Layer 3 of a small transformer language model trained on English Wikipedia (17 layers, counted from 0, width 128).
A neuron's activation on a vector x is SiLU(gate . x) times (in . x), where the dot is the dot product.

Input weights of the MLP neurons that the questions are about. A number n stands for n times 0.0055.
n26 gate: 10 6 46 -18 8 14 10 6 -36 -27 -9 -31 -37 9 -19 10 20 -22 15 14 36 -39 31 1 30 -33 -34 8 36 -32 9 21 -44 20 -13 -12 16 -23 -26 -6 -18 -18 13 -8 8 -18 -17 -13 4 3 -33 14 -14 -8 11 -9 2 -33 -12 -31 16 -21 10 -23 67 2 27 46 31 35 -4 -15 16 -37 -7 34 -9 -22 -35 -10 7 -32 1 -65 6 3 -4 4 -11 2 -25 23 -11 1 15 -13 13 10 -41 8 -10 -16 -33 11 20 0 -31 -19 20 0 1 2 29 15 3 -46 -33 12 -3 -22 -36 32 8 -13 14 25 -45 -17
n28 gate: 24 -4 -44 10 -35 7 -20 6 1 -18 -16 37 7 31 -7 56 -12 8 -21 25 33 -3 34 -37 5 -1 -81 4 -50 31 -25 -14 -14 22 -13 14 -26 -20 16 -29 30 -19 57 13 -1 21 -12 7 -14 25 2 18 8 -2 -2 23 22 -2 76 -25 3 -28 5 -4 11 -19 1 4 2 -30 -53 7 51 -22 19 -10 -20 4 6 -12 -4 -15 14 16 13 -3 -3 22 18 -12 -18 -15 50 -2 3 22 26 13 -23 48 45 -26 66 8 -6 -17 -15 -18 -11 1 -22 9 -3 -14 -28 -17 -31 16 -5 6 8 40 -45 -13 31 -40 6 -35
n41 gate: -10 14 -58 -31 -3 5 -15 -31 1 -7 -13 -4 26 -9 -17 -18 23 -5 41 18 -69 48 -17 -4 16 20 -28 45 9 36 30 37 6 -13 8 -32 -25 20 29 -54 -15 43 8 1 21 -32 -14 16 -77 -37 2 3 -11 -13 27 28 -8 5 20 0 -44 12 41 -34 34 15 -20 12 -4 -4 -4 24 -18 29 5 -27 -12 2 20 5 29 30 15 7 7 -32 -6 -3 5 11 -18 -14 -19 -2 -7 -35 16 -41 -15 34 31 -10 -21 28 2 -19 0 21 11 -21 -13 29 -37 -23 21 1 27 -14 -40 -22 -21 34 13 -11 -4 8 -16 -52
n54 gate: 64 -30 -43 24 19 43 9 -1 -1 4 -14 -25 20 -8 8 32 -34 -29 13 -24 3 -42 3 -6 7 8 -25 -12 9 12 32 -18 14 58 -22 -41 19 23 28 -1 20 -25 -6 14 38 24 -7 -21 8 -10 -60 -25 12 15 -6 1 -18 23 -70 3 34 -4 -18 -6 -23 -10 21 2 32 44 -28 -12 64 15 44 9 -6 -11 19 -13 20 23 -15 3 -26 -67 -39 13 6 5 35 -4 -32 9 25 30 -42 28 -12 -33 16 -25 -41 8 -53 43 41 25 0 -24 -9 -15 -20 -41 13 52 51 30 22 17 -32 5 -6 16 -27 2 -10 -33
n66 gate: -36 4 15 9 -12 -11 -6 9 0 7 9 13 6 -27 -3 -9 59 61 1 14 -36 32 10 -25 -24 4 -16 -8 -6 60 -29 -26 6 -20 -11 25 29 17 -10 -58 -2 4 32 21 22 21 19 -41 -20 8 -36 -8 -14 -65 0 -74 38 0 27 10 12 -23 4 18 -13 7 11 16 24 -5 -30 -28 19 -12 -43 -3 14 -26 10 -19 -36 3 -5 3 10 48 -21 15 -21 9 12 2 -18 -17 -25 1 10 24 28 25 -14 11 16 -34 -82 68 72 27 9 -14 0 45 -6 34 26 1 14 -29 8 -1 18 27 24 -28 30 3 32 -20
n114 gate: 8 13 -28 35 -26 1 49 41 30 -28 51 19 20 15 40 -8 11 26 -18 -8 26 21 -43 -19 -1 -21 51 -8 -15 -40 19 42 39 -16 -17 -13 -4 -18 20 -34 2 -27 -47 7 -4 51 18 -22 -4 17 46 17 58 68 21 18 36 22 3 14 -57 42 -15 -10 37 -14 -47 1 -45 23 0 33 -7 10 12 -15 -34 -11 0 20 3 -14 -24 32 9 11 -2 -10 55 5 26 -31 -24 -20 14 -25 9 -52 11 6 -9 -62 -9 14 -28 36 -20 -42 -15 46 -4 -14 18 32 20 0 27 -1 -4 21 -28 19 -2 34 28 -32 -19 -17
n122 gate: 25 45 -25 7 -17 -24 -52 41 -50 20 13 -6 -41 -38 -16 -10 11 -22 -13 -18 -2 0 -17 -4 9 17 -17 35 -25 4 -7 -22 3 1 -50 8 -10 26 -1 -43 -28 -3 -26 21 -35 34 -11 20 24 14 -31 -12 12 2 4 54 48 25 24 15 -31 34 -13 -6 -21 1 -12 -26 8 13 -30 -21 22 12 -29 5 -40 -23 21 37 20 2 33 -61 -6 7 -27 35 -24 -7 -15 19 49 7 15 -59 -19 -23 11 75 7 -34 15 -12 -27 31 -8 22 -5 26 -28 25 13 -22 29 9 -23 -4 -1 15 13 23 6 -5 10 1 18 54
n129 gate: 29 -29 -29 24 -35 14 -24 48 -13 23 14 -5 -41 -8 -22 -4 4 -34 -31 42 16 -16 -46 -9 -4 2 3 58 5 -30 -2 -14 29 -1 -71 3 -24 -3 4 1 2 -16 33 -21 -32 8 -12 28 -6 18 -3 -37 14 12 1 21 34 11 60 -7 42 44 -15 -8 59 -9 -21 -22 -29 2 8 -47 12 24 -28 30 -22 -1 31 39 10 17 62 -56 15 12 -54 35 -26 -21 -22 -26 10 -3 -27 -78 -4 -15 1 35 16 -35 -41 -5 0 -19 10 -14 22 40 -23 -1 19 7 -3 -8 2 -15 -8 33 28 7 9 6 15 25 6 65
n132 gate: 1 5 -20 -36 7 7 -5 -5 -37 35 19 49 7 -21 -19 24 -2 22 -10 -12 3 17 12 7 19 3 2 30 -25 36 -25 8 -58 1 -2 22 -32 -52 -32 8 -38 2 -23 -2 -5 7 -22 -10 9 -3 -22 -23 27 14 16 18 -19 26 13 11 2 -23 14 -4 13 -2 18 -2 3 1 -4 26 46 -30 -10 19 -11 -6 -35 -29 31 14 -2 -42 -28 7 5 11 23 -4 -9 -2 16 25 10 -29 -21 -15 2 15 3 12 -13 4 41 0 -20 -20 -27 -14 -4 6 -31 -8 5 -24 -16 27 37 4 -18 12 32 -55 7 19 14 13
n164 gate: 22 10 6 41 33 7 32 27 2 9 -39 -26 -47 38 -23 -31 -19 -5 -9 -35 28 -1 38 -30 30 21 -39 30 -3 10 -62 -61 11 -1 -28 27 -19 -15 4 14 38 12 -4 -25 -6 -17 -4 -16 38 7 -53 19 12 16 6 -46 5 4 0 -13 34 -31 -32 -15 -32 -23 30 -7 -45 -6 9 -7 87 -2 -1 31 -17 -21 29 -1 3 -12 24 -37 -38 -3 -2 7 -32 4 7 24 7 -59 -39 19 -8 16 34 19 -16 -73 35 -37 -37 3 20 36 26 -11 -10 -62 -26 11 -10 31 -3 -9 -10 34 -4 13 -21 4 -19 20 39 20
n214 gate: 36 -3 10 18 -5 21 22 17 -9 36 -11 2 -35 36 8 -21 18 1 -21 -7 -17 -2 -24 -10 -13 -11 -9 -34 1 26 -28 -7 20 27 -15 1 -15 -27 18 -16 7 11 34 22 39 -1 -3 -30 13 -5 -83 -39 7 -6 4 -17 20 0 11 35 18 -48 2 -7 18 -22 38 9 -2 -4 -7 -39 34 0 -1 -2 -29 -17 29 -7 15 -1 11 -17 24 31 -12 19 -36 -1 -8 14 -31 -40 -1 -43 21 -14 20 22 -21 -44 25 -22 0 -8 6 -9 61 -22 64 -24 -51 -12 2 16 61 44 6 -23 -18 12 -2 24 -14 14 32 -2
n253 gate: -18 18 11 38 12 -4 24 28 53 36 -15 17 -11 -7 -7 -46 -1 -42 -31 -44 -75 14 -15 54 53 -23 46 -22 -45 32 13 -32 -3 28 -6 -14 -12 -26 -30 -3 4 -1 6 -21 -28 -11 -1 -9 21 5 8 -13 -4 3 36 19 -14 -12 8 -34 -29 -32 -43 4 -57 17 17 -15 -6 21 21 -30 62 25 -19 37 22 -32 -3 -3 14 1 -10 -1 38 0 5 8 -27 11 -26 0 -12 29 57 -5 -55 42 -14 -33 -23 -21 34 -22 -28 9 59 38 -14 -8 19 19 10 25 -7 36 -26 -11 -16 -2 -12 -30 0 -1 -11 3 -22 3
n284 gate: 18 -6 -2 -26 -16 -4 -4 10 38 -3 38 -3 -47 -20 -7 -25 10 33 2 -10 14 -11 12 0 4 12 -46 19 9 35 -12 -38 37 18 -10 3 -43 32 12 -19 5 -11 13 12 -15 -12 9 -53 4 34 -9 31 8 -12 -20 -25 -5 8 32 -13 15 10 -4 14 22 -42 -2 1 43 16 14 32 8 -22 -7 19 -3 -20 11 13 -10 12 9 -5 5 19 15 44 8 -5 -9 -11 12 9 28 -22 -18 27 34 7 -5 1 -9 -3 5 7 11 -1 -6 44 5 0 37 24 -6 1 22 -8 7 22 19 24 7 -32 -15 -20 -14 -73
n307 gate: -20 16 28 -19 -16 21 24 19 30 19 6 -17 15 -24 44 -27 -26 -36 3 22 -16 12 5 18 -40 -23 9 -23 -37 -45 10 -23 -42 15 -41 36 4 1 30 -24 21 9 61 -12 42 -48 3 -5 -19 -10 -8 0 -42 25 -22 15 -31 -6 40 -11 -16 -44 9 9 4 -23 16 -34 15 -19 -19 12 -3 -3 2 10 -27 60 30 5 -17 -4 -24 28 9 20 -33 27 34 3 22 -11 2 8 14 19 -44 32 -30 42 -6 43 -24 14 7 -28 -8 -31 19 -45 56 15 13 -26 -10 10 -19 20 25 1 0 6 4 0 2 -56 -9 51
n26 in: 7 -2 42 -16 10 7 19 9 10 14 -4 -40 -18 3 2 15 1 -42 -23 9 42 -62 48 25 18 -33 5 -10 23 -24 1 -15 -70 3 -22 -26 16 -36 -2 13 15 11 -30 -16 -12 -25 -18 20 28 -11 -30 -20 -13 -41 -21 11 18 -9 -17 -23 -2 -32 -12 6 62 7 15 14 10 43 40 -43 18 -33 -10 13 9 -32 -22 -3 18 2 -10 -36 -6 -3 11 5 -28 5 -8 -21 9 -41 6 40 12 39 -32 3 -38 10 -5 2 30 -36 9 -8 9 43 26 9 11 -9 3 -51 -3 2 49 -7 -29 17 -15 38 -14 -6 -16 22
n28 in: 24 -29 -39 13 -27 -6 -32 -39 -31 -21 8 4 10 14 7 54 7 -10 18 8 53 9 26 -48 -7 19 -49 -28 -32 29 -33 1 -31 11 -22 7 -36 -10 4 -5 55 -13 53 -15 -36 -24 -19 2 8 33 3 7 3 5 12 25 42 0 36 -50 9 -26 31 3 1 -4 -13 12 33 -9 -5 -4 -13 -12 13 2 26 0 -1 22 -24 -41 11 6 2 32 40 29 42 -4 -5 -5 57 13 -28 37 22 -24 4 8 39 15 24 18 17 -26 -36 -4 1 13 -62 31 -35 15 -22 -26 -17 18 14 -19 24 32 -14 -24 -6 -51 29 -33
n41 in: -33 9 -17 -10 -15 17 -30 -1 -5 17 -21 7 12 -6 -15 20 35 -31 3 20 -30 11 -2 -44 -10 16 11 29 34 32 -6 11 30 -6 -19 -34 1 0 67 9 32 3 -18 0 6 22 26 2 -61 22 35 41 -12 -24 13 -24 43 10 5 12 18 1 -14 0 -22 16 -40 39 6 -24 -3 -13 -6 -13 -6 -39 5 -29 -16 36 17 24 -3 14 3 -7 -24 -33 19 11 -10 34 48 1 -23 -83 -3 -33 -21 42 35 -21 7 8 11 26 5 37 -5 33 -57 28 38 -6 -46 -13 -6 -27 -31 -17 20 38 -48 -20 -3 -26 25 0
n54 in: -49 12 18 -36 -28 -49 1 11 18 16 -22 19 -23 26 15 -44 19 1 24 29 -63 30 -1 -33 -18 -14 20 19 13 -26 -31 4 -2 -62 -5 33 -8 -13 -38 -22 1 30 -8 -33 -28 -33 -4 -13 12 2 94 -4 -29 -29 8 -24 -28 -5 63 6 -19 -17 31 7 1 3 -23 20 -25 -34 9 35 14 15 -29 -1 17 16 25 -6 -15 -14 9 1 -17 37 26 21 -3 -6 -31 22 1 -15 -9 -7 24 -15 -17 20 -12 21 45 -14 16 -18 14 -34 3 12 -5 7 -24 7 6 -10 -28 -42 -33 -19 22 -12 -1 -28 50 -6 31 51
n66 in: -27 4 -22 -19 -18 -7 -20 -20 -8 11 64 -11 5 -39 -20 -7 46 19 -18 31 -2 16 -7 -19 -2 6 -12 -28 -37 30 -6 -36 -16 7 -11 8 -8 13 -7 -34 -19 -2 0 26 18 16 -7 -2 15 -8 -7 -10 -33 -22 4 -31 27 1 37 20 4 5 -7 8 -32 -19 28 17 6 7 -36 -13 -53 14 -9 -23 -15 -9 -24 21 -30 -29 14 14 -13 32 9 23 -15 9 19 -10 7 4 -61 -26 -4 -12 18 8 -10 13 -27 -30 -81 13 5 -28 12 -4 -2 46 16 31 -18 -33 1 -3 34 16 37 9 40 -35 1 -27 46 -11
n114 in: 19 -11 53 36 -14 -30 21 11 28 -36 -40 -3 8 -9 19 4 -21 56 -19 43 -8 18 -65 40 -28 2 21 -7 12 -46 5 40 75 -27 -30 -7 -19 -30 52 -15 9 0 10 29 46 -6 42 11 -8 -3 19 19 6 27 33 -26 16 -26 -4 5 13 14 -20 0 13 -17 -58 29 -32 15 18 38 -15 18 -4 -12 -14 13 27 -2 4 -21 -21 35 -1 11 -31 28 46 14 17 -50 -24 -6 -2 -33 41 -11 3 1 1 3 7 38 -51 18 35 -35 22 7 22 -51 27 -9 -18 35 12 18 -54 -34 -26 10 22 39 35 -36 -8 31
n122 in: -46 9 5 -21 35 -18 -9 -85 51 -5 -19 -26 -5 3 -22 -12 47 39 5 -19 -10 50 -5 26 -12 17 -40 -36 -6 19 20 -5 6 -2 21 4 27 -13 -19 -18 1 20 -20 -4 29 15 7 -4 31 -9 -10 5 -3 -7 10 -22 -6 30 -1 16 14 -37 4 23 -29 6 -9 -10 41 22 16 -5 -2 -5 13 -9 19 -28 4 -11 -42 -6 2 3 -5 -23 19 -2 -1 4 27 22 -11 0 12 45 8 -20 46 -42 -13 6 13 8 -30 5 -35 3 -27 -39 -21 38 -4 13 -8 -4 43 -8 34 26 -1 25 -25 17 0 -21 -1 -31
n129 in: -19 6 -36 14 -43 -5 -16 74 -23 -1 11 8 -10 -2 -33 -9 1 -47 -15 9 -6 -27 -29 -8 -7 -27 4 35 37 -18 -29 -13 -1 6 -50 -34 -27 3 3 -30 10 -25 37 15 -26 33 4 -24 5 27 -26 -7 1 21 6 3 14 5 43 2 4 -6 -41 -2 17 -22 28 -15 -30 28 -19 -22 7 -1 -59 24 -13 6 21 -7 75 33 23 -20 3 -2 -12 18 -9 -8 -24 -10 40 5 -30 -31 -16 7 -5 32 33 -13 20 -6 -10 -14 34 -30 24 48 -3 -23 -26 12 17 26 -30 45 -36 9 -8 -33 7 -37 -4 20 34 25
n132 in: 19 47 18 -3 38 -13 17 -2 16 -32 -17 -31 -3 16 -8 48 -11 22 18 -34 -1 14 14 -4 18 12 -21 17 -1 24 -33 -7 -54 -3 7 31 -64 -15 2 4 -46 15 -27 0 -26 7 9 26 -5 6 -32 -59 -6 -22 17 52 -21 39 -2 20 20 -30 0 9 5 -8 8 8 12 17 24 16 15 -33 27 -2 44 18 -45 1 18 13 12 -36 -28 30 -11 -14 -15 2 23 26 44 1 3 15 8 -24 39 -4 43 4 -37 30 -7 -11 -8 -4 27 29 -67 -28 -18 -1 -29 -10 19 -10 -12 17 -19 4 -2 -36 -16 1 -7 -18
n164 in: 0 -7 -33 -33 -45 17 -46 -16 -6 -8 -8 58 42 -39 9 7 38 3 32 34 -71 15 -35 19 -45 -34 28 8 43 3 46 37 8 -38 -1 -41 34 1 -25 -9 -7 -17 -15 32 -4 14 27 -25 -44 5 27 19 -2 -42 2 -8 3 3 22 10 -55 -18 47 -12 4 16 -52 12 34 22 -18 5 8 -7 -34 -13 -5 8 26 28 -6 11 -37 13 32 41 -25 -2 19 -6 20 -29 -30 48 43 7 11 28 -47 28 14 21 -32 -5 22 54 35 3 -19 4 8 54 38 -35 39 -28 -2 -5 -21 -22 -15 -27 17 17 23 -7 -49 10
n214 in: 15 -8 -17 40 -16 1 27 25 -12 36 -1 9 -11 19 2 28 30 14 8 24 13 12 -25 10 9 -13 -14 -16 -6 4 -2 -6 -33 59 -8 -26 24 -8 -1 -1 -9 29 7 -13 23 29 -7 -25 -2 -25 -47 -36 -10 13 -4 -15 22 -15 20 19 1 -53 -10 -23 16 11 56 0 -27 4 24 -37 -18 19 -16 -18 12 -1 -13 -7 38 33 -17 8 13 -5 -16 -4 -24 -1 -43 0 1 -23 -19 -52 28 -15 27 12 -8 -26 -10 -3 -9 -34 -14 -21 35 -4 46 7 -24 28 -18 -22 68 -1 19 -29 19 21 11 11 -5 15 7 -16
n253 in: -18 -34 -9 29 30 12 42 -23 10 -10 16 -11 -38 -13 -21 16 11 -35 -18 -10 -11 48 4 23 28 -9 60 -8 -34 -22 31 -54 -49 2 -47 4 -36 -11 23 -2 -8 -3 20 -23 9 -5 -12 -22 -30 9 37 -37 7 -8 -12 13 26 -29 -51 -13 -13 -21 -11 -19 -81 18 14 -21 11 -32 12 -5 10 24 -18 59 -18 2 21 -7 57 -5 20 52 26 10 18 10 -49 11 -18 -3 -2 5 58 30 -19 21 -39 -7 -21 15 -31 -15 58 -46 39 -21 15 -3 -26 -1 4 18 10 -17 -48 -9 1 5 13 -40 28 5 -25 -21 4 35
n284 in: 6 -5 4 -27 -30 -6 -2 7 24 -4 40 -12 -33 -27 -2 -18 17 19 10 -10 -1 -12 4 2 6 19 -31 32 -3 17 -17 -25 42 5 -9 -19 -47 17 19 -30 -7 -19 24 17 -31 -29 -9 -53 24 37 -11 23 4 -28 -28 -39 -14 8 10 2 11 37 14 20 44 -52 -14 5 15 5 29 19 2 -28 5 13 14 -31 19 1 11 11 14 -2 1 -2 14 20 13 -6 2 -24 18 -4 21 -27 -2 16 38 -7 8 17 -12 22 4 31 17 1 -3 65 4 1 35 28 7 6 28 -20 16 16 34 26 19 -44 7 -8 -23 -68
n307 in: -11 14 -15 -15 10 9 18 26 38 -23 -18 -20 -36 -20 3 12 47 -8 1 2 -57 -23 -3 -15 2 -34 -36 -25 14 -55 52 8 3 13 8 -12 26 8 -12 6 1 -6 -15 -20 -15 29 17 5 -24 -11 54 -27 6 -12 -35 10 -43 -2 0 1 -10 -26 1 -26 5 -3 -23 -3 -58 -12 4 16 9 -11 9 -8 -16 14 27 21 -2 -15 -3 40 48 -25 6 -33 13 13 0 24 3 -58 21 -15 4 5 -19 12 22 -8 18 5 26 -13 -13 -22 -39 -19 -73 50 10 49 -42 -35 1 1 5 19 33 34 -42 -19 3 -16 22 7

Each question shows a token from some text and the vector x that enters the MLP there. A number n stands for n times 0.031.

"port": -2 -1 5 -3 0 1 -3 0 2 0 5 -2 0 -1 -14 0 3 0 0 1 -1 0 4 -1 1 9 -1 -6 0 9 0 -3 -3 2 0 0 1 4 -1 0 0 0 4 0 -1 -5 1 0 2 0 7 1 6 -1 -1 1 0 -1 0 0 -2 1 -3 0 1 0 7 -4 -1 -2 0 1 -10 1 0 -3 0 -1 0 0 -2 0 5 1 2 0 -1 0 0 -22 0 0 -3 -1 -3 0 0 0 6 -2 0 -2 0 0 -1 -2 1 3 0 4 5 10 -2 -2 4 -2 -4 0 3 1 0 2 0 -3 -1 2 0 -2
Which two neurons fire most, strongest first? n114, n66

"3": 2 0 -2 0 0 -1 -2 -2 -6 0 5 -5 0 1 -1 0 0 -1 0 0 2 0 13 -1 -6 -10 -2 4 -2 5 0 0 0 0 1 0 1 2 0 0 0 0 6 0 0 -2 -2 0 0 0 -2 0 0 1 0 0 2 1 0 0 -2 -2 12 0 2 0 2 -1 0 2 0 -1 -5 1 -1 8 0 0 0 -1 -2 0 -17 0 -1 0 1 0 1 -81 0 0 -1 1 -3 1 0 2 -3 0 0 -1 0 0 -2 -1 -4 -3 0 -4 -2 -4 0 0 -1 -2 0 0 2 0 1 0 0 -1 0 1 0 1
Which three neurons fire most, strongest first? n28, n114, n253

"ep": -4 1 -3 0 0 0 0 -9 1 0 6 -9 1 -3 4 1 -2 3 0 7 -1 0 2 1 -6 -13 7 -5 -3 2 11 -6 1 10 -4 0 1 -5 -2 0 0 0 -3 0 0 3 2 0 -1 0 4 -2 -6 -3 0 0 -1 0 0 0 0 1 5 0 -5 0 -16 -4 0 -5 0 -1 -1 0 0 -8 -1 0 0 -1 0 0 -2 0 -1 0 0 -2 -2 7 -1 0 1 0 1 -2 0 -10 5 1 0 -1 1 0 -4 -1 0 1 0 9 -1 -2 0 1 2 -3 1 0 -4 1 1 1 0 0 1 1 -2 -7
Which two neurons fire most, strongest first? n114, n41

" of": 3 1 -3 -1 0 0 1 0 3 0 6 -4 0 2 13 0 0 4 0 1 2 0 3 10 -11 8 5 0 3 2 -2 0 1 5 3 0 1 -2 0 0 0 0 -4 0 0 1 0 0 1 0 7 0 -1 -1 0 -1 -1 -1 0 0 -1 -1 -2 0 -1 0 4 0 0 3 0 0 -6 -1 0 1 0 1 0 1 2 0 4 0 -1 0 1 1 0 26 0 0 1 5 -1 0 0 -3 -1 -1 0 -4 0 0 0 -2 5 -3 0 4 2 2 0 0 -1 1 3 0 5 0 1 -1 0 0 -1 2 0 0
Which two neurons fire most, strongest first? n114, n28

"D": -2 0 6 2 0 0 1 -3 0 0 5 -1 0 0 -14 -1 -2 -1 0 -6 -1 0 10 0 -9 -8 1 -1 -3 1 -4 -2 -1 2 -1 0 1 2 -2 0 0 0 -6 0 0 -1 -3 1 1 0 -2 0 12 0 -1 1 3 1 0 -1 -1 -1 -9 0 2 0 5 7 0 5 0 1 -5 1 1 6 1 1 0 0 0 0 5 0 -1 0 1 0 0 30 0 0 0 2 2 0 1 4 0 -2 0 2 0 0 -2 -5 -2 0 0 8 3 5 0 1 2 1 -7 0 -5 -1 0 -2 0 0 0 2 -1 -1
Which three neurons fire most, strongest first? n26, n253, n41

"B": 1 -1 -2 3 0 0 1 3 -1 0 7 2 0 1 -5 0 -1 -1 0 -7 -2 0 2 1 -2 -3 2 1 -1 -4 4 3 0 2 -5 0 -1 -5 -1 1 0 0 1 0 0 -2 1 0 -1 0 -2 -2 -11 1 0 0 5 1 0 0 -1 2 2 0 1 0 2 0 0 -2 1 0 -4 0 2 11 0 0 -1 0 2 0 -1 0 -2 0 0 -1 0 19 -1 0 2 -8 1 0 0 -1 2 1 0 0 0 0 -1 0 0 -1 0 1 3 2 0 2 0 0 -3 0 -3 -1 -1 -1 0 1 0 1 -1 0
Which neuron lights up most? n253

"ut": 1 -1 4 -7 0 1 -1 -1 -1 1 5 5 0 1 -7 0 0 -4 0 1 -3 0 -8 -2 -13 -2 10 -5 2 0 8 -2 -1 3 8 0 -5 4 1 1 0 0 -6 0 1 1 -3 -1 1 0 -9 0 16 -1 0 0 -4 1 0 -1 -2 0 -7 0 3 0 3 7 0 7 1 -1 -8 -1 0 -13 0 -2 1 0 1 0 -9 0 0 0 0 -1 0 4 -1 0 0 2 -2 2 0 0 2 -1 0 1 0 0 -1 2 -3 1 0 4 0 0 0 0 0 3 -5 0 6 0 1 1 0 1 -2 1 -1 -1
Which neuron fires most, and how strongly? n28, at about 0.037

"mer": 3 -2 -2 -4 0 0 -2 -8 9 -1 5 3 0 1 0 0 0 -2 0 -2 3 0 3 1 -3 12 2 -9 0 -2 1 -2 -3 9 -3 0 -3 -1 0 0 -1 0 3 0 1 1 0 0 0 0 -6 -1 -20 1 0 0 6 1 0 1 -2 -2 18 0 -1 0 4 5 0 3 0 1 -7 -1 -1 3 -1 0 -1 0 0 0 5 -1 -2 0 1 -2 0 -19 1 0 0 2 1 1 0 1 -1 -2 0 0 -1 0 2 2 -5 1 0 3 2 -11 0 -5 -2 -2 -2 0 2 0 1 6 0 0 0 0 1 1
Which neuron lights up most? n114

"er": 0 -2 4 -4 0 1 -1 -4 4 0 4 4 0 -2 6 0 1 0 0 3 1 0 8 1 1 10 6 -1 -1 5 -2 4 -1 -5 -4 0 -2 -4 2 2 0 0 -4 0 -1 2 3 1 1 -1 4 0 -3 2 0 0 2 1 0 -1 -2 -4 -6 0 0 0 14 -3 1 -1 0 -2 -4 0 0 13 0 -1 1 0 -1 0 13 0 -2 0 -3 -1 -1 -2 1 0 -2 -3 0 1 0 0 0 1 0 6 0 0 0 2 -9 -3 1 -4 -1 0 1 -5 1 0 -4 0 5 0 -2 0 0 1 0 2 0 0
Which two neurons fire most, strongest first? n114, n41

" and": 0 0 -1 2 0 0 -3 2 -2 0 4 -3 0 -1 -6 0 1 2 0 0 2 0 11 9 6 -3 0 -1 0 3 -1 -1 2 1 -2 0 0 0 0 1 0 0 -6 0 0 4 0 1 0 1 -3 -1 14 1 -1 0 6 0 0 0 0 -2 1 0 1 0 -17 -3 0 0 0 -1 -7 -1 -1 -7 0 -1 0 1 1 0 3 0 0 0 -1 0 -1 18 0 0 1 3 1 -1 0 1 1 1 0 3 0 0 2 -2 -2 1 0 -4 2 -2 0 0 -1 3 -3 0 -2 0 0 1 0 0 0 -1 0 0
Which neuron fires most, and how strongly? n54, at about 0.016

"ac": 3 0 4 4 0 0 2 -1 2 0 2 -3 0 -2 -31 -1 -1 1 0 1 3 0 -13 -2 -11 4 -9 2 -1 -3 4 -2 3 6 2 0 -1 5 1 1 0 0 -1 0 -1 -1 0 0 1 -2 -2 0 -2 -2 1 0 -2 2 0 0 1 -1 5 0 -6 0 -7 -3 0 3 1 -2 -5 2 0 -4 0 -3 0 -1 1 0 1 0 1 0 -2 0 -2 4 -1 0 2 2 0 2 0 -3 -2 1 0 -11 1 0 1 -4 -4 3 1 0 -4 8 0 1 -1 -2 -1 0 3 0 0 0 0 -1 -1 -1 -1 -1
Which two neurons fire most, strongest first? n122, n41

",": 0 0 0 2 0 -1 2 4 -7 0 3 1 0 0 1 -1 -1 0 0 3 1 0 4 4 -3 7 -1 3 0 4 1 2 0 1 4 0 0 -3 -2 0 0 0 5 0 0 -1 1 0 -1 1 0 -1 7 1 0 -1 1 -2 0 -1 0 0 4 0 1 0 -6 0 0 2 0 0 -12 -1 -1 3 0 0 0 0 1 0 6 -1 0 0 0 0 0 21 0 0 1 3 -1 1 0 3 -1 2 0 -4 0 0 0 -2 -1 0 0 -8 0 -4 0 0 1 2 -2 0 -2 1 1 -1 0 -1 1 3 0 2
Which two neurons fire most, strongest first? n54, n284

" 9": 1 0 0 3 0 0 5 -8 -2 0 4 -1 0 -1 7 0 -1 -6 0 -1 0 0 11 -3 -10 -1 -5 1 1 -4 -1 5 -1 -6 -5 0 2 -6 0 3 0 0 -3 0 0 0 -2 -1 1 -1 -14 0 -3 -3 0 1 0 0 0 0 -2 2 -17 0 -1 0 -22 -9 0 -6 0 1 -3 -1 -1 -11 0 0 0 1 0 0 -4 0 1 0 0 0 0 -66 1 0 2 7 1 1 1 -1 1 0 0 5 0 0 1 2 -1 -1 1 7 -2 -7 0 1 0 -2 -3 0 3 -1 0 -1 0 1 1 1 1 -1
Which three neurons fire most, strongest first? n253, n66, n214

" A": -2 0 -4 -1 0 0 -1 0 2 0 5 2 0 -1 5 0 -1 -1 0 -1 2 0 7 1 4 6 1 -1 -1 7 -6 -5 0 2 -2 0 0 2 0 1 0 0 0 0 -1 0 1 0 0 0 1 0 10 1 0 0 -3 2 0 1 3 0 8 0 3 0 2 5 0 0 0 1 -5 0 2 -2 0 1 1 0 -1 0 0 0 1 0 -2 -1 -1 4 0 0 6 0 -1 0 0 9 3 -1 0 -2 0 0 -2 -1 2 -2 -1 1 2 -3 0 0 -1 1 -3 0 5 0 1 1 0 0 1 2 0 0
Which neuron lights up most? n284

" In": 1 1 1 -3 0 -1 1 2 5 0 2 2 0 4 -9 0 0 3 0 4 3 0 2 4 -6 -4 3 0 1 6 2 -2 2 3 -1 0 -3 2 1 1 0 0 5 0 -1 3 -3 0 2 0 -2 1 2 0 0 0 -1 1 0 0 0 4 -9 0 0 0 4 -9 0 7 0 0 -6 -1 1 -2 0 0 1 0 0 0 13 0 0 0 1 -1 -1 8 0 0 4 -3 2 -1 -1 -1 -1 1 0 1 0 0 -1 2 -1 1 0 -9 0 0 1 -2 -1 -7 0 0 4 0 1 -1 0 0 0 5 0 0
Which two neurons fire most, strongest first? n129, n114

"2": 6 -1 -1 -2 0 -1 1 -4 -6 0 6 -5 0 2 -1 0 -1 -3 0 -2 2 0 8 0 8 -5 -3 2 -1 3 5 1 0 1 4 0 2 4 0 -1 0 0 5 0 0 2 -1 0 -1 0 -1 0 5 0 0 -1 -1 0 0 0 -2 -1 11 0 3 0 -2 2 0 4 0 0 -1 0 -1 3 0 0 1 0 0 0 -10 0 -1 0 1 0 0 -70 0 0 1 0 0 1 -1 4 -6 0 0 -1 0 0 -1 0 -7 -2 0 -1 -1 -8 -1 0 0 -2 -5 0 1 0 0 1 0 -2 1 0 0 0
Which neuron fires most, and how strongly? n28, at about 0.051

"ed": 0 1 2 -1 0 1 0 -6 4 0 6 3 0 0 -1 0 -1 -2 0 -1 1 0 -3 2 -18 -4 -4 1 0 9 7 0 2 5 -2 0 1 1 -3 0 0 0 0 0 0 2 0 0 -1 -1 -5 -1 7 2 0 0 0 0 0 1 -2 0 2 0 -1 0 6 -6 0 4 -1 0 -12 -1 -1 6 0 3 -1 -1 -1 0 0 0 0 0 0 1 0 -8 -1 0 -5 -2 -4 0 0 -2 3 0 0 -5 0 0 2 -1 -2 0 0 -4 1 -4 0 -1 -1 -1 2 0 8 0 -1 -4 0 0 0 0 -1 -3
Which two neurons fire most, strongest first? n214, n253